Layer 5 of a small transformer language model trained on English Wikipedia (16 layers, counted from 0, width 64).
A neuron adds its activation times its output weights to the MLP's output. To switch it off is to set its activation to zero at one token and run the rest of the model.
A neuron's activation on a vector x is GELU(weights . x + bias), where the dot is the dot product.

Input weights of the MLP neurons that the questions are about. A number n stands for (n - 500) times 0.0013.
n6 (bias -0.055): 490,265,567,477,167,572,560,580,564,448,625,543,769,649,386,513,501,497,548,577,322,513,425,480,547,440,433,613,476,460,472,369,331,575,353,287,399,574,506,429,462,512,485,369,662,608,898,496,497,652,672,590,573,556,615,448,410,603,658,370,456,198,505,371
n8 (bias -0.073): 539,355,421,606,305,597,674,354,648,389,628,440,590,439,700,395,493,484,556,610,569,335,520,755,525,508,653,452,356,331,575,383,338,591,498,249,486,388,670,326,595,486,458,250,422,484,879,443,571,558,289,658,400,562,433,424,511,512,457,608,338,526,500,282
n15 (bias -0.104): 444,308,601,524,270,529,531,683,497,474,591,265,370,566,372,508,302,200,504,446,569,514,421,441,534,373,415,440,225,536,549,446,553,638,503,622,544,481,690,667,472,456,709,497,632,523,566,448,488,468,767,553,605,464,175,502,409,269,494,645,560,253,536,426
n28 (bias -0.033): 464,410,530,565,547,682,519,614,520,451,559,455,316,472,510,599,482,501,517,694,678,611,613,403,490,459,203,385,575,462,604,537,596,497,464,259,682,615,577,576,510,696,670,525,637,505,808,389,357,582,511,504,427,401,283,463,468,520,515,469,505,381,382,605
n33 (bias -0.082): 480,254,593,544,278,708,451,562,692,547,670,371,572,758,468,374,442,252,536,473,540,441,662,660,512,387,596,548,482,591,580,539,465,439,541,677,475,502,581,569,513,720,505,538,435,533,478,643,751,591,340,682,600,537,614,591,723,483,460,458,494,523,519,289
n39 (bias -0.051): 517,531,560,773,398,609,698,529,379,457,560,609,477,544,599,473,340,570,513,631,597,469,540,527,313,363,466,631,419,540,434,422,441,430,429,407,526,544,417,623,408,333,530,240,482,451,679,421,499,465,470,354,352,469,548,466,364,658,615,323,577,610,565,457
n49 (bias -0.072): 514,312,431,605,574,448,608,392,718,471,513,576,502,416,515,619,367,558,516,450,389,378,456,592,788,353,636,196,415,444,249,367,516,586,619,526,534,530,498,481,409,364,480,342,582,344,604,323,707,491,548,651,493,423,526,377,318,628,596,413,567,403,533,385
n54 (bias -0.081): 480,391,461,531,517,688,632,591,640,632,709,564,452,514,354,537,467,520,444,528,495,294,595,653,491,493,853,334,528,502,481,346,583,419,573,554,572,758,418,664,413,739,331,336,648,379,698,456,704,729,607,543,373,349,623,472,360,487,376,503,604,440,500,511
n65 (bias -0.111): 542,217,443,562,225,536,418,560,357,494,359,561,429,477,527,571,577,481,561,483,763,395,617,688,621,326,589,393,475,440,526,450,459,471,462,687,457,443,432,553,440,606,507,518,454,683,484,304,571,574,509,579,679,394,349,515,543,486,682,775,427,671,663,501
n66 (bias -0.102): 514,338,607,471,326,576,387,588,546,618,524,477,441,568,420,483,413,543,435,961,608,393,566,541,430,508,486,510,540,346,556,618,611,254,478,527,834,559,414,331,638,576,496,541,756,276,639,594,402,578,534,542,299,710,533,516,566,420,506,694,632,366,630,632
n83 (bias -0.040): 582,277,571,400,550,689,538,494,341,499,590,504,613,457,590,572,416,423,584,491,462,487,495,617,529,455,316,364,310,394,372,433,509,578,473,589,512,536,459,615,675,610,667,486,496,387,561,297,499,490,497,649,468,499,437,424,488,513,435,638,531,533,352,559
n88 (bias -0.070): 674,474,563,538,286,447,634,200,534,611,439,526,392,544,346,600,407,472,391,530,506,333,461,616,442,328,565,557,417,383,553,505,405,486,526,711,555,480,564,493,488,436,575,306,658,653,508,498,520,607,684,387,523,682,494,726,493,425,716,523,383,466,436,479
n99 (bias -0.063): 177,392,618,551,437,574,536,355,562,530,330,446,563,509,555,677,376,193,438,509,650,331,694,642,476,651,479,335,648,555,431,526,576,468,547,289,405,612,340,637,490,492,558,590,382,641,505,531,515,636,604,454,490,474,445,586,652,616,688,604,658,251,482,640
n110 (bias -0.030): 279,275,489,605,273,474,563,691,439,397,384,518,701,560,510,633,387,488,422,672,400,408,735,530,625,348,451,456,537,521,556,436,545,494,510,611,528,494,165,501,542,651,596,607,519,566,552,479,397,627,406,597,600,334,499,433,558,570,574,607,742,358,531,478
n116 (bias -0.102): 541,413,575,453,568,483,544,525,416,448,545,581,732,571,364,467,399,618,451,657,788,512,414,515,543,240,545,437,423,468,483,406,438,422,433,662,598,565,324,627,455,552,504,339,515,287,763,371,593,467,447,846,230,506,476,534,488,516,475,680,621,442,725,482
n126 (bias -0.058): 358,547,562,483,582,570,552,591,477,553,508,357,678,372,573,517,504,563,372,544,519,596,636,452,582,439,616,249,404,597,352,499,512,363,641,421,397,631,453,573,415,518,720,498,496,416,483,507,471,620,517,462,597,524,294,566,607,368,487,623,553,629,500,541

Output weights of the MLP neurons that the questions are about. A number n stands for (n - 500) times 0.00081.
n6: 657,880,658,642,646,541,352,629,589,518,152,630,250,45,184,540,416,344,481,501,431,512,607,338,584,513,368,838,636,670,900,539,675,197,490,443,433,591,349,411,515,585,489,325,646,627,497,584,457,568,681,432,511,441,365,488,604,579,434,326,490,789,398,514
n8: 527,772,512,856,597,509,557,697,413,358,835,530,552,357,308,392,708,362,232,698,449,442,395,278,482,557,320,563,583,382,589,485,541,523,639,754,315,451,426,599,460,863,415,779,666,621,473,179,429,588,530,646,482,694,373,388,805,514,538,607,329,314,249,552
n15: 352,492,462,675,618,680,846,392,454,545,976,546,636,388,631,427,595,565,720,504,304,739,652,522,441,440,372,431,716,248,705,517,519,111,687,497,699,319,409,847,721,471,694,537,599,599,700,536,356,753,417,309,451,630,481,359,524,285,605,103,606,314,589,863
n28: 666,542,593,653,966,502,649,279,696,601,335,549,442,443,463,345,552,258,305,415,300,687,395,633,526,296,797,352,475,755,563,457,484,287,483,672,300,342,437,441,444,316,388,604,487,844,371,444,499,294,402,549,560,473,630,500,419,644,317,409,586,692,483,251
n33: 586,733,479,342,657,308,651,395,466,459,623,579,626,592,570,577,417,381,535,474,403,448,571,608,538,835,380,588,527,361,823,604,677,620,532,480,791,709,373,590,475,432,525,526,617,577,309,285,589,551,370,387,521,380,596,716,320,521,462,70,368,656,634,467
n39: 631,620,478,641,685,363,651,291,323,661,600,529,588,588,581,341,611,383,695,325,325,504,623,573,364,554,549,854,649,514,702,300,753,575,442,541,357,269,424,383,831,596,637,716,610,769,305,418,488,418,407,481,817,665,542,549,401,389,201,615,481,563,558,765
n49: 539,584,343,131,566,445,284,737,377,456,700,891,354,762,421,508,443,354,344,204,469,412,490,238,631,736,623,707,405,321,132,334,540,536,337,471,382,475,624,556,273,420,344,605,346,461,551,461,542,317,569,355,748,573,376,327,674,581,408,428,631,753,439,583
n54: 700,810,265,449,346,500,446,716,492,765,794,398,634,610,459,582,369,667,390,503,449,631,490,507,499,448,786,594,380,376,480,629,656,438,644,364,764,462,386,202,405,388,537,689,444,681,615,744,279,600,280,442,404,536,489,532,525,623,700,510,510,624,700,614
n65: 841,525,310,472,646,462,382,367,372,485,466,394,588,481,774,515,436,460,668,622,438,332,700,648,595,688,572,428,836,543,726,613,584,648,429,93,563,473,557,400,491,605,422,457,411,471,652,254,616,361,577,602,423,650,227,647,436,476,477,537,413,541,369,710
n66: 376,257,483,449,317,410,561,507,570,434,611,393,414,453,487,448,715,432,290,452,642,340,721,472,739,833,935,83,644,421,497,580,611,478,547,572,351,511,517,108,437,746,456,617,687,479,294,401,492,201,552,691,218,534,524,220,649,267,405,933,448,466,842,551
n83: 702,444,121,309,487,630,381,537,239,486,418,514,463,299,586,390,600,530,502,398,595,745,495,451,646,221,618,678,336,317,795,391,611,370,311,355,351,623,397,505,307,590,447,482,462,556,530,539,504,405,523,565,703,614,564,383,558,395,524,484,393,394,575,511
n88: 647,477,508,539,418,657,533,528,302,523,516,555,207,593,392,618,547,712,595,551,542,544,439,603,310,547,653,514,473,507,608,495,467,591,658,241,490,438,698,463,455,583,539,507,421,455,522,621,573,478,527,513,516,406,685,580,131,565,608,268,535,711,510,486
n99: 436,529,369,591,517,432,309,494,497,163,492,501,603,500,565,289,740,693,281,513,550,316,484,757,485,430,813,583,242,455,702,464,600,306,499,777,528,563,536,551,539,702,356,552,348,416,387,256,554,518,293,224,431,576,375,297,746,534,507,784,350,502,792,701
n110: 565,628,568,775,281,361,399,609,371,445,809,619,436,461,333,269,501,487,517,332,672,504,421,396,422,472,584,220,370,693,495,596,326,447,558,322,336,310,473,670,568,419,557,151,291,413,373,807,520,300,464,358,725,650,390,543,451,310,633,439,506,444,703,578
n116: 604,638,522,313,481,237,463,305,347,671,559,393,638,377,476,644,357,679,720,400,400,347,353,605,452,720,795,671,428,670,511,464,567,297,670,360,457,475,511,546,731,76,366,617,731,559,324,416,787,751,509,518,373,315,694,409,295,492,417,689,503,484,667,521
n126: 440,423,442,447,480,348,365,576,348,391,411,657,468,432,488,629,402,822,432,462,242,698,251,557,243,555,672,665,499,544,360,452,439,803,588,256,865,570,459,597,262,631,484,468,479,511,482,594,456,365,739,521,422,493,606,500,425,514,590,420,393,536,441,551

Each question names a token from some text and the token that comes next. It shows the vector x that enters the MLP there. A number n stands for (n - 500) times 0.012.

Then comes g, the gradient of the next token's log-probability with respect to the MLP's output, scaled to length 1. A neuron's effect is roughly proportional to its activation times (output weights . g). A number n stands for (n - 500) times 0.001.

" post", then "h"
x: 513,429,268,99,446,551,479,466,547,488,569,473,465,517,578,533,469,485,403,470,524,629,490,388,428,441,535,520,348,489,484,458,413,550,581,472,384,322,537,539,495,413,475,552,387,535,508,528,578,364,427,464,534,448,640,454,471,473,519,460,484,544,387,435
g: 310,230,621,558,218,710,603,348,559,395,489,565,521,520,384,539,303,427,621,528,529,583,659,400,498,502,386,646,310,581,488,499,568,460,664,537,555,417,297,550,284,530,344,488,645,391,654,570,578,469,473,396,450,244,718,298,590,522,491,409,373,335,671,624
Switching off which neuron hurts the next token most? n65

",", then " The"
x: 511,584,309,161,500,593,437,510,469,478,480,607,482,428,465,497,567,546,493,503,395,576,515,380,637,441,474,505,508,529,516,512,574,507,458,456,430,403,554,477,431,496,580,641,464,505,649,346,316,318,443,437,587,542,489,528,553,531,487,451,522,545,398,441
g: 326,380,515,444,320,422,508,480,368,450,398,549,425,466,396,442,365,274,322,474,523,592,874,605,588,657,283,608,296,740,482,515,285,515,384,492,610,581,565,494,457,434,688,305,508,440,503,594,383,483,509,404,392,324,464,614,598,490,405,763,586,678,510,661
Which neuron, switched off, raises the next token's probability most? n28

" more", then " race"
x: 645,395,322,175,520,508,447,488,443,521,536,499,448,491,456,542,525,563,494,570,397,372,399,397,590,420,627,431,513,438,505,464,636,451,560,580,526,429,521,491,503,441,340,633,525,451,385,463,379,242,513,530,582,490,513,535,518,480,428,461,526,295,488,463
g: 300,442,692,375,460,722,590,419,447,367,505,484,448,385,435,668,471,722,630,520,504,289,266,514,564,700,699,512,544,550,437,670,340,481,353,617,527,541,447,583,520,496,702,587,380,343,325,625,585,582,484,609,438,388,488,628,551,815,625,291,558,359,667,451
Which neuron, switched off, raises the next token's probability most? n49

" ", then "age"
x: 508,451,349,349,619,469,468,552,536,488,546,521,504,456,474,471,507,491,451,510,494,385,534,446,358,492,463,468,636,632,509,453,743,436,811,527,417,408,654,567,474,526,495,681,453,687,549,474,526,477,472,391,466,598,616,497,391,502,508,581,462,464,278,574
g: 442,593,712,494,411,398,722,457,486,692,525,526,362,505,461,522,619,640,475,702,579,291,290,457,647,435,508,630,487,475,728,582,693,318,358,491,461,411,448,294,389,727,482,608,472,586,457,704,320,514,633,628,631,530,578,622,526,463,469,297,276,744,591,531
Which two neurons, each switched off alone, lower its probability most, in order? n54, n28

" 24", then ";"
x: 521,528,378,309,589,437,470,461,545,499,673,595,490,547,511,434,558,560,530,375,431,455,532,448,422,532,519,537,594,479,678,403,602,438,587,527,510,394,427,528,486,510,535,745,351,671,534,468,338,385,456,486,380,396,706,499,471,603,432,686,452,466,497,521
g: 592,570,626,407,369,546,686,439,519,440,477,482,427,451,538,239,466,509,559,424,257,738,504,535,534,517,522,530,294,699,558,301,166,550,470,368,379,506,693,434,584,472,566,351,256,534,238,588,516,457,451,475,218,529,493,653,571,511,560,579,751,550,620,453
Switching off which neuron hurts the next token most? n8

" ", then "house"
x: 529,469,365,362,629,457,488,522,529,474,553,536,537,474,508,409,454,514,439,493,529,367,503,448,313,563,469,448,712,604,532,436,763,469,786,477,407,409,572,549,495,483,463,648,403,626,574,442,507,550,445,341,437,572,693,499,410,505,474,506,485,475,295,536
g: 472,508,313,572,493,453,406,139,326,801,340,415,446,583,383,393,635,525,419,480,348,380,577,649,596,578,551,414,345,433,635,506,495,437,414,485,605,314,495,412,501,712,668,835,434,640,368,461,500,449,751,449,490,553,675,520,355,531,449,509,496,574,311,563
Which neuron, switched off, raises the next token's probability most? n39

"op", then "."
x: 526,699,418,373,525,368,527,454,469,475,353,606,388,570,383,470,496,622,514,363,576,544,502,540,448,524,487,599,556,480,476,529,579,580,484,430,531,404,496,685,640,352,418,456,435,569,375,571,611,473,505,408,598,480,566,446,615,511,647,346,419,546,610,621
g: 738,551,577,611,541,376,563,602,504,595,635,370,446,453,596,609,444,688,339,499,300,407,426,484,451,712,378,539,418,570,560,487,603,500,369,708,596,317,446,454,207,618,260,463,540,452,704,425,427,480,497,484,711,532,439,398,648,599,625,800,517,586,210,495
Which neuron, switched off, raises the next token's probability most? n88

"-", then " March"
x: 550,477,258,141,503,528,449,553,325,420,464,511,470,432,458,434,449,488,535,413,512,480,607,450,638,529,454,544,536,431,516,549,494,561,580,507,486,496,602,547,450,560,545,716,408,605,431,395,358,464,465,522,559,406,544,449,493,594,413,565,537,527,452,520
g: 714,792,647,448,807,412,575,489,621,444,700,336,514,320,357,481,526,798,379,447,467,431,463,383,455,587,373,606,518,362,454,442,518,436,351,488,623,628,430,630,266,408,556,549,655,308,644,506,392,449,654,676,427,516,508,522,641,516,599,506,361,583,386,685
Switching off which neuron hurts the next token most? n65

"==", then "\n"
x: 507,475,318,318,537,620,538,566,486,495,551,472,501,490,320,416,454,496,399,279,431,495,561,486,501,465,518,532,414,639,592,566,405,552,566,550,429,331,518,686,481,255,538,632,419,617,458,536,445,356,435,473,641,366,518,502,489,530,514,480,581,427,480,552
g: 537,554,354,610,376,552,607,237,494,566,502,446,479,437,464,463,627,649,399,448,427,353,531,692,607,460,620,272,398,610,686,480,184,281,596,415,529,425,343,343,402,363,540,549,554,484,700,481,459,522,635,224,503,440,504,520,523,662,496,233,596,336,747,572
Switching off which neuron hurts the next token most? n15

" Un", then "der"
x: 536,451,371,185,631,520,458,605,449,466,474,474,533,557,409,414,394,615,312,618,481,619,574,372,411,483,433,569,212,567,533,540,518,539,625,550,499,484,564,530,466,476,572,570,621,411,425,550,530,317,525,380,565,580,598,452,604,474,535,577,554,483,502,542
g: 609,465,483,638,721,525,507,586,687,531,685,557,485,510,362,384,401,282,349,425,534,561,490,453,586,468,416,489,397,385,601,720,478,726,547,447,700,485,497,364,501,589,426,719,483,661,645,597,495,547,680,561,623,702,774,643,570,462,403,721,584,280,736,620
Which neuron, switched off, raises the next token's probability most? n116

"old", then "er"
x: 495,419,332,124,440,475,491,437,359,473,554,632,529,500,369,601,607,504,491,504,378,472,458,499,547,517,665,498,421,477,584,449,701,430,529,566,466,341,375,463,553,477,494,695,546,467,383,423,490,331,550,509,457,491,530,441,387,530,522,497,490,620,525,481
g: 683,593,322,623,674,519,422,532,553,492,489,651,447,381,358,665,509,613,610,574,456,448,307,508,474,249,664,414,388,382,525,275,586,432,530,415,551,644,401,678,498,617,286,415,453,477,452,295,541,598,313,401,376,691,309,164,571,434,390,466,390,552,704,518
Which two neurons, each switched off alone, lower its probability most, in order? n83, n65

" John", then " O"
x: 349,534,324,155,604,484,494,526,383,412,475,617,465,487,529,545,475,499,475,448,346,517,400,432,546,481,567,503,499,533,617,567,678,443,571,522,437,405,356,462,593,541,688,572,628,420,539,497,483,462,535,477,450,497,517,457,482,595,520,552,483,657,484,622
g: 505,585,617,589,426,598,640,509,491,605,442,648,820,423,466,583,661,277,442,640,711,588,319,326,557,498,589,496,431,582,554,459,494,559,390,622,517,328,567,534,436,389,745,216,501,305,283,423,487,682,646,554,638,528,332,582,421,277,523,700,515,536,622,454
Switching off which neuron hurts the next token most? n110

"k", then " to"
x: 519,504,352,154,450,498,447,348,509,480,478,452,559,465,496,553,512,423,605,431,376,506,513,506,430,633,497,549,502,505,537,542,699,405,554,467,383,392,583,435,543,538,496,659,400,493,449,560,572,293,506,483,389,511,720,464,460,410,517,321,452,638,477,462
g: 603,668,507,302,540,721,600,477,434,420,616,605,529,605,533,446,588,396,430,573,635,446,562,557,594,585,521,535,559,268,318,607,374,473,234,560,569,484,413,400,458,425,602,570,319,432,769,358,176,493,354,430,681,500,607,655,529,640,630,687,712,336,417,626
Switching off which neuron hurts the next token most? n6

"age", then "s"
x: 581,559,334,162,610,501,508,471,484,456,641,628,635,506,409,485,561,554,580,434,369,521,523,523,492,567,575,506,324,499,533,405,701,540,487,476,600,378,371,481,520,482,475,658,504,496,395,453,467,316,493,525,479,444,715,418,484,559,608,462,506,417,640,535
g: 423,549,518,492,516,596,370,460,604,378,508,511,409,416,325,651,377,366,290,441,378,624,584,783,426,265,453,662,444,449,422,459,634,392,461,578,401,587,724,685,691,490,495,356,411,453,233,485,707,657,575,548,438,561,719,442,440,439,659,588,749,660,361,404
Which neuron, switched off, raises the next token's probability most? n6

"ed", then "ar"
x: 629,553,287,187,450,421,480,554,416,524,419,494,443,603,434,236,521,444,498,606,613,554,465,475,480,473,438,518,358,475,472,590,437,546,354,557,533,416,439,549,512,593,539,510,527,447,468,494,510,319,494,595,449,628,677,421,551,494,533,544,426,668,583,510
g: 502,306,608,549,499,642,438,232,412,618,275,347,385,514,231,742,380,469,451,365,640,392,667,582,525,485,434,580,509,732,425,379,671,369,577,237,463,339,576,524,690,457,522,728,530,281,478,456,569,433,535,346,441,542,397,562,440,401,482,457,503,616,470,710
Switching off which neuron hurts the next token most? n116

"ver", then "ted"
x: 564,503,383,142,555,374,446,501,564,531,497,462,492,511,409,473,687,449,493,570,516,686,401,452,475,587,530,585,399,500,542,516,537,470,490,646,383,504,568,413,523,431,573,649,462,657,370,514,478,473,608,583,676,478,681,485,461,470,496,466,508,503,361,489
g: 441,670,620,620,290,249,460,511,523,553,287,424,223,417,517,588,447,714,317,480,485,362,470,597,477,444,380,680,339,344,533,440,510,543,460,474,508,414,361,216,629,354,283,518,658,394,534,449,548,473,630,461,433,536,363,336,429,475,243,489,538,431,777,552
Switching off which neuron hurts the next token most? n15

"q", then "mi"
x: 607,529,421,256,604,399,456,452,446,552,452,449,569,492,597,569,497,517,551,430,449,346,456,498,351,596,539,577,606,522,528,485,688,439,567,420,362,421,600,421,502,468,433,717,415,371,396,546,478,233,491,347,508,526,626,503,517,344,500,323,484,521,629,443
g: 371,590,637,524,348,222,625,582,529,528,548,505,404,443,602,596,470,443,400,429,373,405,455,699,534,543,544,500,439,706,573,418,448,492,463,570,167,664,652,435,643,326,495,676,789,450,421,545,511,604,464,590,542,368,434,606,491,502,427,505,474,388,905,744
Switching off which neuron hurts the next token most? n126

"cul", then "p"
x: 530,557,403,178,658,342,471,503,542,512,468,423,511,519,417,429,518,566,396,488,428,544,462,490,427,597,569,542,497,497,497,500,551,623,649,507,445,358,572,516,635,453,465,719,604,431,275,473,557,473,522,546,684,476,367,426,495,436,329,364,539,505,606,492
g: 442,506,544,587,474,538,400,751,652,605,399,599,484,547,590,592,625,602,448,738,415,528,299,472,515,426,667,587,370,426,507,451,229,613,540,662,307,474,520,527,379,579,527,309,398,265,646,773,565,543,454,713,631,570,201,506,450,503,232,493,611,470,389,464
Switching off which neuron hurts the next token most? n33

" 5", then "16"
x: 592,513,401,417,576,415,491,418,540,487,674,589,464,555,597,414,511,551,508,478,335,468,497,459,299,607,519,571,535,446,593,532,600,458,608,472,509,458,535,485,471,533,539,676,370,656,369,459,307,322,451,445,508,356,499,488,489,558,461,617,359,423,371,555
g: 466,777,410,842,470,385,604,360,498,461,347,247,561,457,405,468,491,470,446,604,648,689,670,475,567,224,266,395,508,443,698,296,497,304,555,496,532,533,387,550,315,628,338,521,633,457,520,292,502,400,463,418,503,484,420,409,538,460,461,310,629,429,403,611
Which neuron, switched off, raises the next token's probability most? n8

" from", then " a"
x: 592,483,338,79,580,508,437,571,387,442,564,521,483,522,542,418,504,489,526,513,602,510,510,335,697,475,425,531,392,457,547,544,593,558,474,476,503,454,415,522,419,537,511,489,372,652,535,512,411,444,529,503,606,547,451,503,504,448,505,545,494,519,415,531
g: 595,436,507,460,433,384,388,398,546,533,513,285,330,475,681,454,641,518,462,649,643,595,389,445,465,106,487,566,584,323,495,509,624,449,502,451,457,634,347,518,720,458,478,493,310,564,589,589,633,247,597,363,631,688,448,485,727,428,438,654,689,422,341,264
Switching off which neuron hurts the next token most? n83

"w", then "im"
x: 568,479,427,245,505,421,434,427,475,488,447,526,375,475,410,547,563,562,482,632,461,403,400,540,346,612,582,572,410,622,571,514,617,506,482,390,595,307,531,465,518,551,496,514,575,488,490,429,557,327,541,474,332,646,560,482,563,492,506,437,339,679,435,612
g: 516,518,673,672,400,440,687,659,413,443,373,427,664,398,503,635,460,413,327,708,518,364,521,576,539,360,587,557,416,661,615,329,551,374,613,483,481,573,295,517,514,598,620,395,593,262,309,592,543,606,316,628,594,520,482,245,539,335,194,443,603,518,565,743
Which neuron, switched off, raises the next token's probability most? n88

"-", then "do"
x: 443,527,334,326,410,421,462,493,517,409,388,506,542,484,481,322,568,467,320,448,406,515,612,402,381,546,379,480,487,722,592,456,564,415,665,637,419,505,501,580,424,481,381,489,486,511,487,435,488,342,486,467,568,465,576,537,517,655,398,616,512,437,356,622
g: 360,559,470,559,428,699,436,557,460,437,383,689,660,668,609,590,512,214,544,515,515,643,422,346,626,326,556,490,451,495,346,637,425,599,469,598,378,493,612,691,470,772,399,397,358,441,437,667,511,408,310,342,777,440,405,670,463,665,613,696,422,454,639,341
Switching off which neuron hurts the next token most? n110

" South", then " America"
x: 487,497,331,262,644,426,440,556,433,477,461,648,517,501,567,615,595,712,477,504,606,432,505,446,500,541,500,515,468,424,654,517,510,473,550,516,501,373,295,599,531,449,520,705,410,592,355,539,538,345,402,500,305,514,512,498,437,587,635,520,470,536,556,565
g: 524,346,583,591,467,267,616,572,399,749,630,431,534,410,525,547,602,517,363,388,692,294,386,692,513,316,379,721,425,534,641,327,558,368,488,624,415,529,486,601,600,178,478,391,631,390,397,549,514,416,536,397,571,510,257,694,540,321,402,437,618,391,674,414
Switching off which neuron hurts the next token most? n116

"ia", then " ("
x: 409,483,366,63,468,488,501,464,463,469,522,599,626,498,628,538,491,496,500,400,375,502,360,468,433,530,539,611,511,595,516,519,540,592,523,526,425,500,403,482,546,474,517,778,467,540,557,505,460,265,440,462,533,494,572,457,566,622,504,561,503,466,603,452
g: 675,656,406,544,346,481,555,287,475,839,439,424,580,722,595,511,400,475,486,426,524,461,476,589,539,393,631,856,429,417,566,625,640,523,713,534,469,464,480,621,582,390,425,445,400,575,436,497,456,782,718,603,163,630,458,476,624,556,579,433,365,432,514,469
Which neuron, switched off, raises the next token's probability most? n110

"me", then "z"
x: 525,490,385,94,471,502,483,436,506,549,579,447,474,514,475,481,553,476,404,440,392,558,540,562,458,647,508,612,361,513,505,481,594,467,514,535,408,467,507,312,510,461,473,651,452,581,310,481,500,310,486,370,590,322,641,554,471,583,467,470,517,497,546,574
g: 658,442,703,636,528,539,432,448,494,733,448,365,352,533,522,574,408,237,399,747,346,378,526,596,433,630,650,579,465,428,617,506,669,378,303,287,635,700,670,406,715,623,667,523,555,352,511,404,681,575,677,621,490,633,510,506,605,396,472,618,326,432,595,514
Which neuron, switched off, raises the next token's probability most? n65

"D", then " was"
x: 603,572,329,327,584,404,489,542,526,484,547,484,499,554,473,531,395,708,420,460,434,535,583,475,312,512,594,625,597,511,452,451,416,391,547,592,401,396,538,484,438,403,458,583,377,452,439,508,491,215,481,361,371,482,488,472,492,529,432,509,423,718,557,388
g: 227,426,261,485,478,465,535,388,443,689,472,650,680,450,384,362,518,339,455,231,445,415,549,537,626,422,271,662,577,611,438,398,416,395,304,605,621,527,480,417,523,607,473,611,405,705,453,471,395,532,584,730,722,646,456,471,178,623,508,377,495,426,467,620
Switching off which neuron hurts the next token most? n39

" ", then " |"
x: 552,486,418,479,618,473,481,552,449,467,563,597,524,455,482,458,504,500,452,458,431,456,415,444,328,560,470,513,706,589,482,562,714,508,812,461,384,457,657,602,548,505,492,672,436,703,453,491,488,498,460,341,490,558,647,442,398,502,470,536,436,516,266,523
g: 547,400,584,330,583,311,512,482,366,504,508,602,720,277,597,632,318,627,452,317,403,447,486,560,668,626,639,477,529,526,342,800,483,812,433,285,390,607,609,514,712,480,461,530,678,426,401,577,498,471,596,581,708,577,456,498,341,241,540,342,475,527,466,503
Which neuron, switched off, raises the next token's probability most? n126

"y", then "pe"
x: 507,576,292,153,492,462,468,457,438,442,509,558,593,465,421,504,391,575,580,584,493,539,264,476,428,595,418,642,489,576,476,634,583,522,495,488,515,546,430,487,491,489,498,598,477,386,580,491,591,347,486,432,288,554,563,497,501,606,448,435,439,480,562,618
g: 320,637,517,528,406,192,604,316,559,506,407,486,584,359,666,454,511,520,547,515,720,354,357,694,595,518,558,510,532,314,461,411,449,673,625,521,550,616,580,354,449,465,590,536,439,611,336,489,551,800,532,572,440,431,201,346,606,537,315,449,433,171,478,602
Switching off which neuron hurts the next token most? n116

"age", then " po"
x: 535,500,352,87,585,588,513,498,521,484,616,592,561,506,391,476,575,558,577,418,373,564,469,522,459,590,563,529,302,526,530,399,641,548,481,512,519,402,396,464,500,459,472,737,491,565,479,420,416,343,502,478,438,426,727,457,498,530,550,466,515,479,593,476
g: 487,456,418,466,445,525,502,667,455,308,521,406,414,688,442,555,846,525,693,431,607,587,548,534,620,430,643,542,687,476,249,543,762,457,403,637,369,572,560,423,525,580,395,605,562,242,577,669,368,215,559,555,592,490,477,390,508,181,594,525,521,498,429,337
Switching off which neuron hurts the next token most? n83

",", then " United"
x: 474,591,288,209,490,529,400,543,482,502,482,611,528,467,436,538,584,552,499,487,444,560,555,389,643,390,509,474,548,470,500,475,610,486,420,415,437,393,534,483,397,538,535,684,448,483,596,370,326,326,451,457,578,565,518,527,537,520,537,429,503,518,368,474
g: 468,692,602,484,488,529,478,564,448,542,677,270,338,539,467,657,666,662,661,624,504,584,311,625,408,494,730,632,651,437,707,717,617,523,534,281,430,497,610,279,669,279,437,680,657,462,522,566,573,696,524,695,488,352,685,422,592,473,609,524,557,402,493,480
Switching off which neuron hurts the next token most? n49

" 3", then "71"
x: 618,519,402,398,520,434,484,431,557,499,621,602,462,508,529,421,499,670,518,469,378,474,487,463,299,574,531,553,522,480,615,485,595,470,607,473,548,455,520,504,479,509,466,638,388,661,399,403,329,300,433,404,431,381,450,488,490,570,382,550,327,474,360,561
g: 271,514,396,664,617,508,566,633,244,604,580,285,421,437,414,388,710,454,502,589,560,476,571,515,388,373,512,490,424,588,726,294,605,311,715,509,294,284,480,559,456,387,454,688,499,437,615,480,442,537,469,380,632,541,463,510,230,319,396,540,597,331,495,752
Which neuron, switched off, raises the next token's probability most? n39

"\n", then "-"
x: 478,544,233,399,496,581,546,496,551,465,550,405,375,356,447,505,442,576,359,441,421,500,570,498,607,395,459,502,531,481,564,477,500,570,623,482,426,293,485,452,426,507,537,750,442,567,560,402,377,218,496,548,443,488,558,495,553,503,527,608,492,503,471,383
g: 827,499,501,399,686,630,353,554,465,504,489,198,253,442,487,603,487,576,523,656,685,628,370,380,462,518,493,565,657,337,546,472,633,507,465,564,363,569,597,480,690,626,494,447,409,545,510,555,682,647,451,701,367,482,531,374,627,478,520,702,455,626,136,534
Switching off which neuron hurts the next token most? n8

" L", then "T"
x: 499,621,370,335,627,472,467,538,509,459,429,418,392,476,453,456,404,660,428,563,419,463,543,435,379,576,530,524,589,426,582,575,502,440,734,503,427,463,584,484,532,537,546,597,454,418,536,554,531,238,547,449,356,496,507,516,522,418,475,685,460,785,371,417
g: 399,562,522,687,493,537,578,738,479,225,474,739,618,456,442,415,429,516,550,472,408,559,554,653,559,606,682,481,572,645,533,485,400,631,492,629,648,300,558,634,386,467,125,248,391,454,415,559,234,350,561,418,391,583,636,462,675,615,505,696,573,477,547,465
Switching off which neuron hurts the next token most? n126

"%", then "±"
x: 667,511,349,322,681,388,474,578,432,540,547,719,582,497,666,285,586,608,514,421,471,427,349,484,505,516,545,534,459,488,501,559,558,569,525,564,607,491,512,478,506,481,441,666,487,570,352,423,388,221,513,403,413,523,686,551,454,516,536,475,532,356,510,475
g: 597,428,479,812,419,382,435,327,372,481,511,214,518,424,555,506,613,513,577,597,581,492,444,588,505,589,459,446,547,499,201,522,708,348,527,472,620,455,592,422,702,627,465,676,480,406,380,387,733,297,584,452,418,645,692,174,679,391,434,427,509,362,464,504
Switching off which neuron hurts the next token most? n49

"old", then " "
x: 480,421,334,109,442,480,500,424,390,473,539,627,534,488,393,594,612,513,481,499,372,493,480,499,529,508,666,501,439,485,571,454,694,420,524,563,454,342,367,464,565,461,490,703,557,485,376,429,499,333,549,487,478,500,519,447,393,534,510,497,488,643,523,477
g: 311,457,470,416,471,494,529,447,151,394,463,540,531,448,602,607,597,434,535,650,577,505,576,733,590,620,703,534,576,431,525,561,408,548,336,338,476,576,479,329,445,479,637,590,400,624,670,703,26,462,365,418,514,402,585,719,399,602,600,494,618,370,516,527
Switching off which neuron hurts the next token most? n65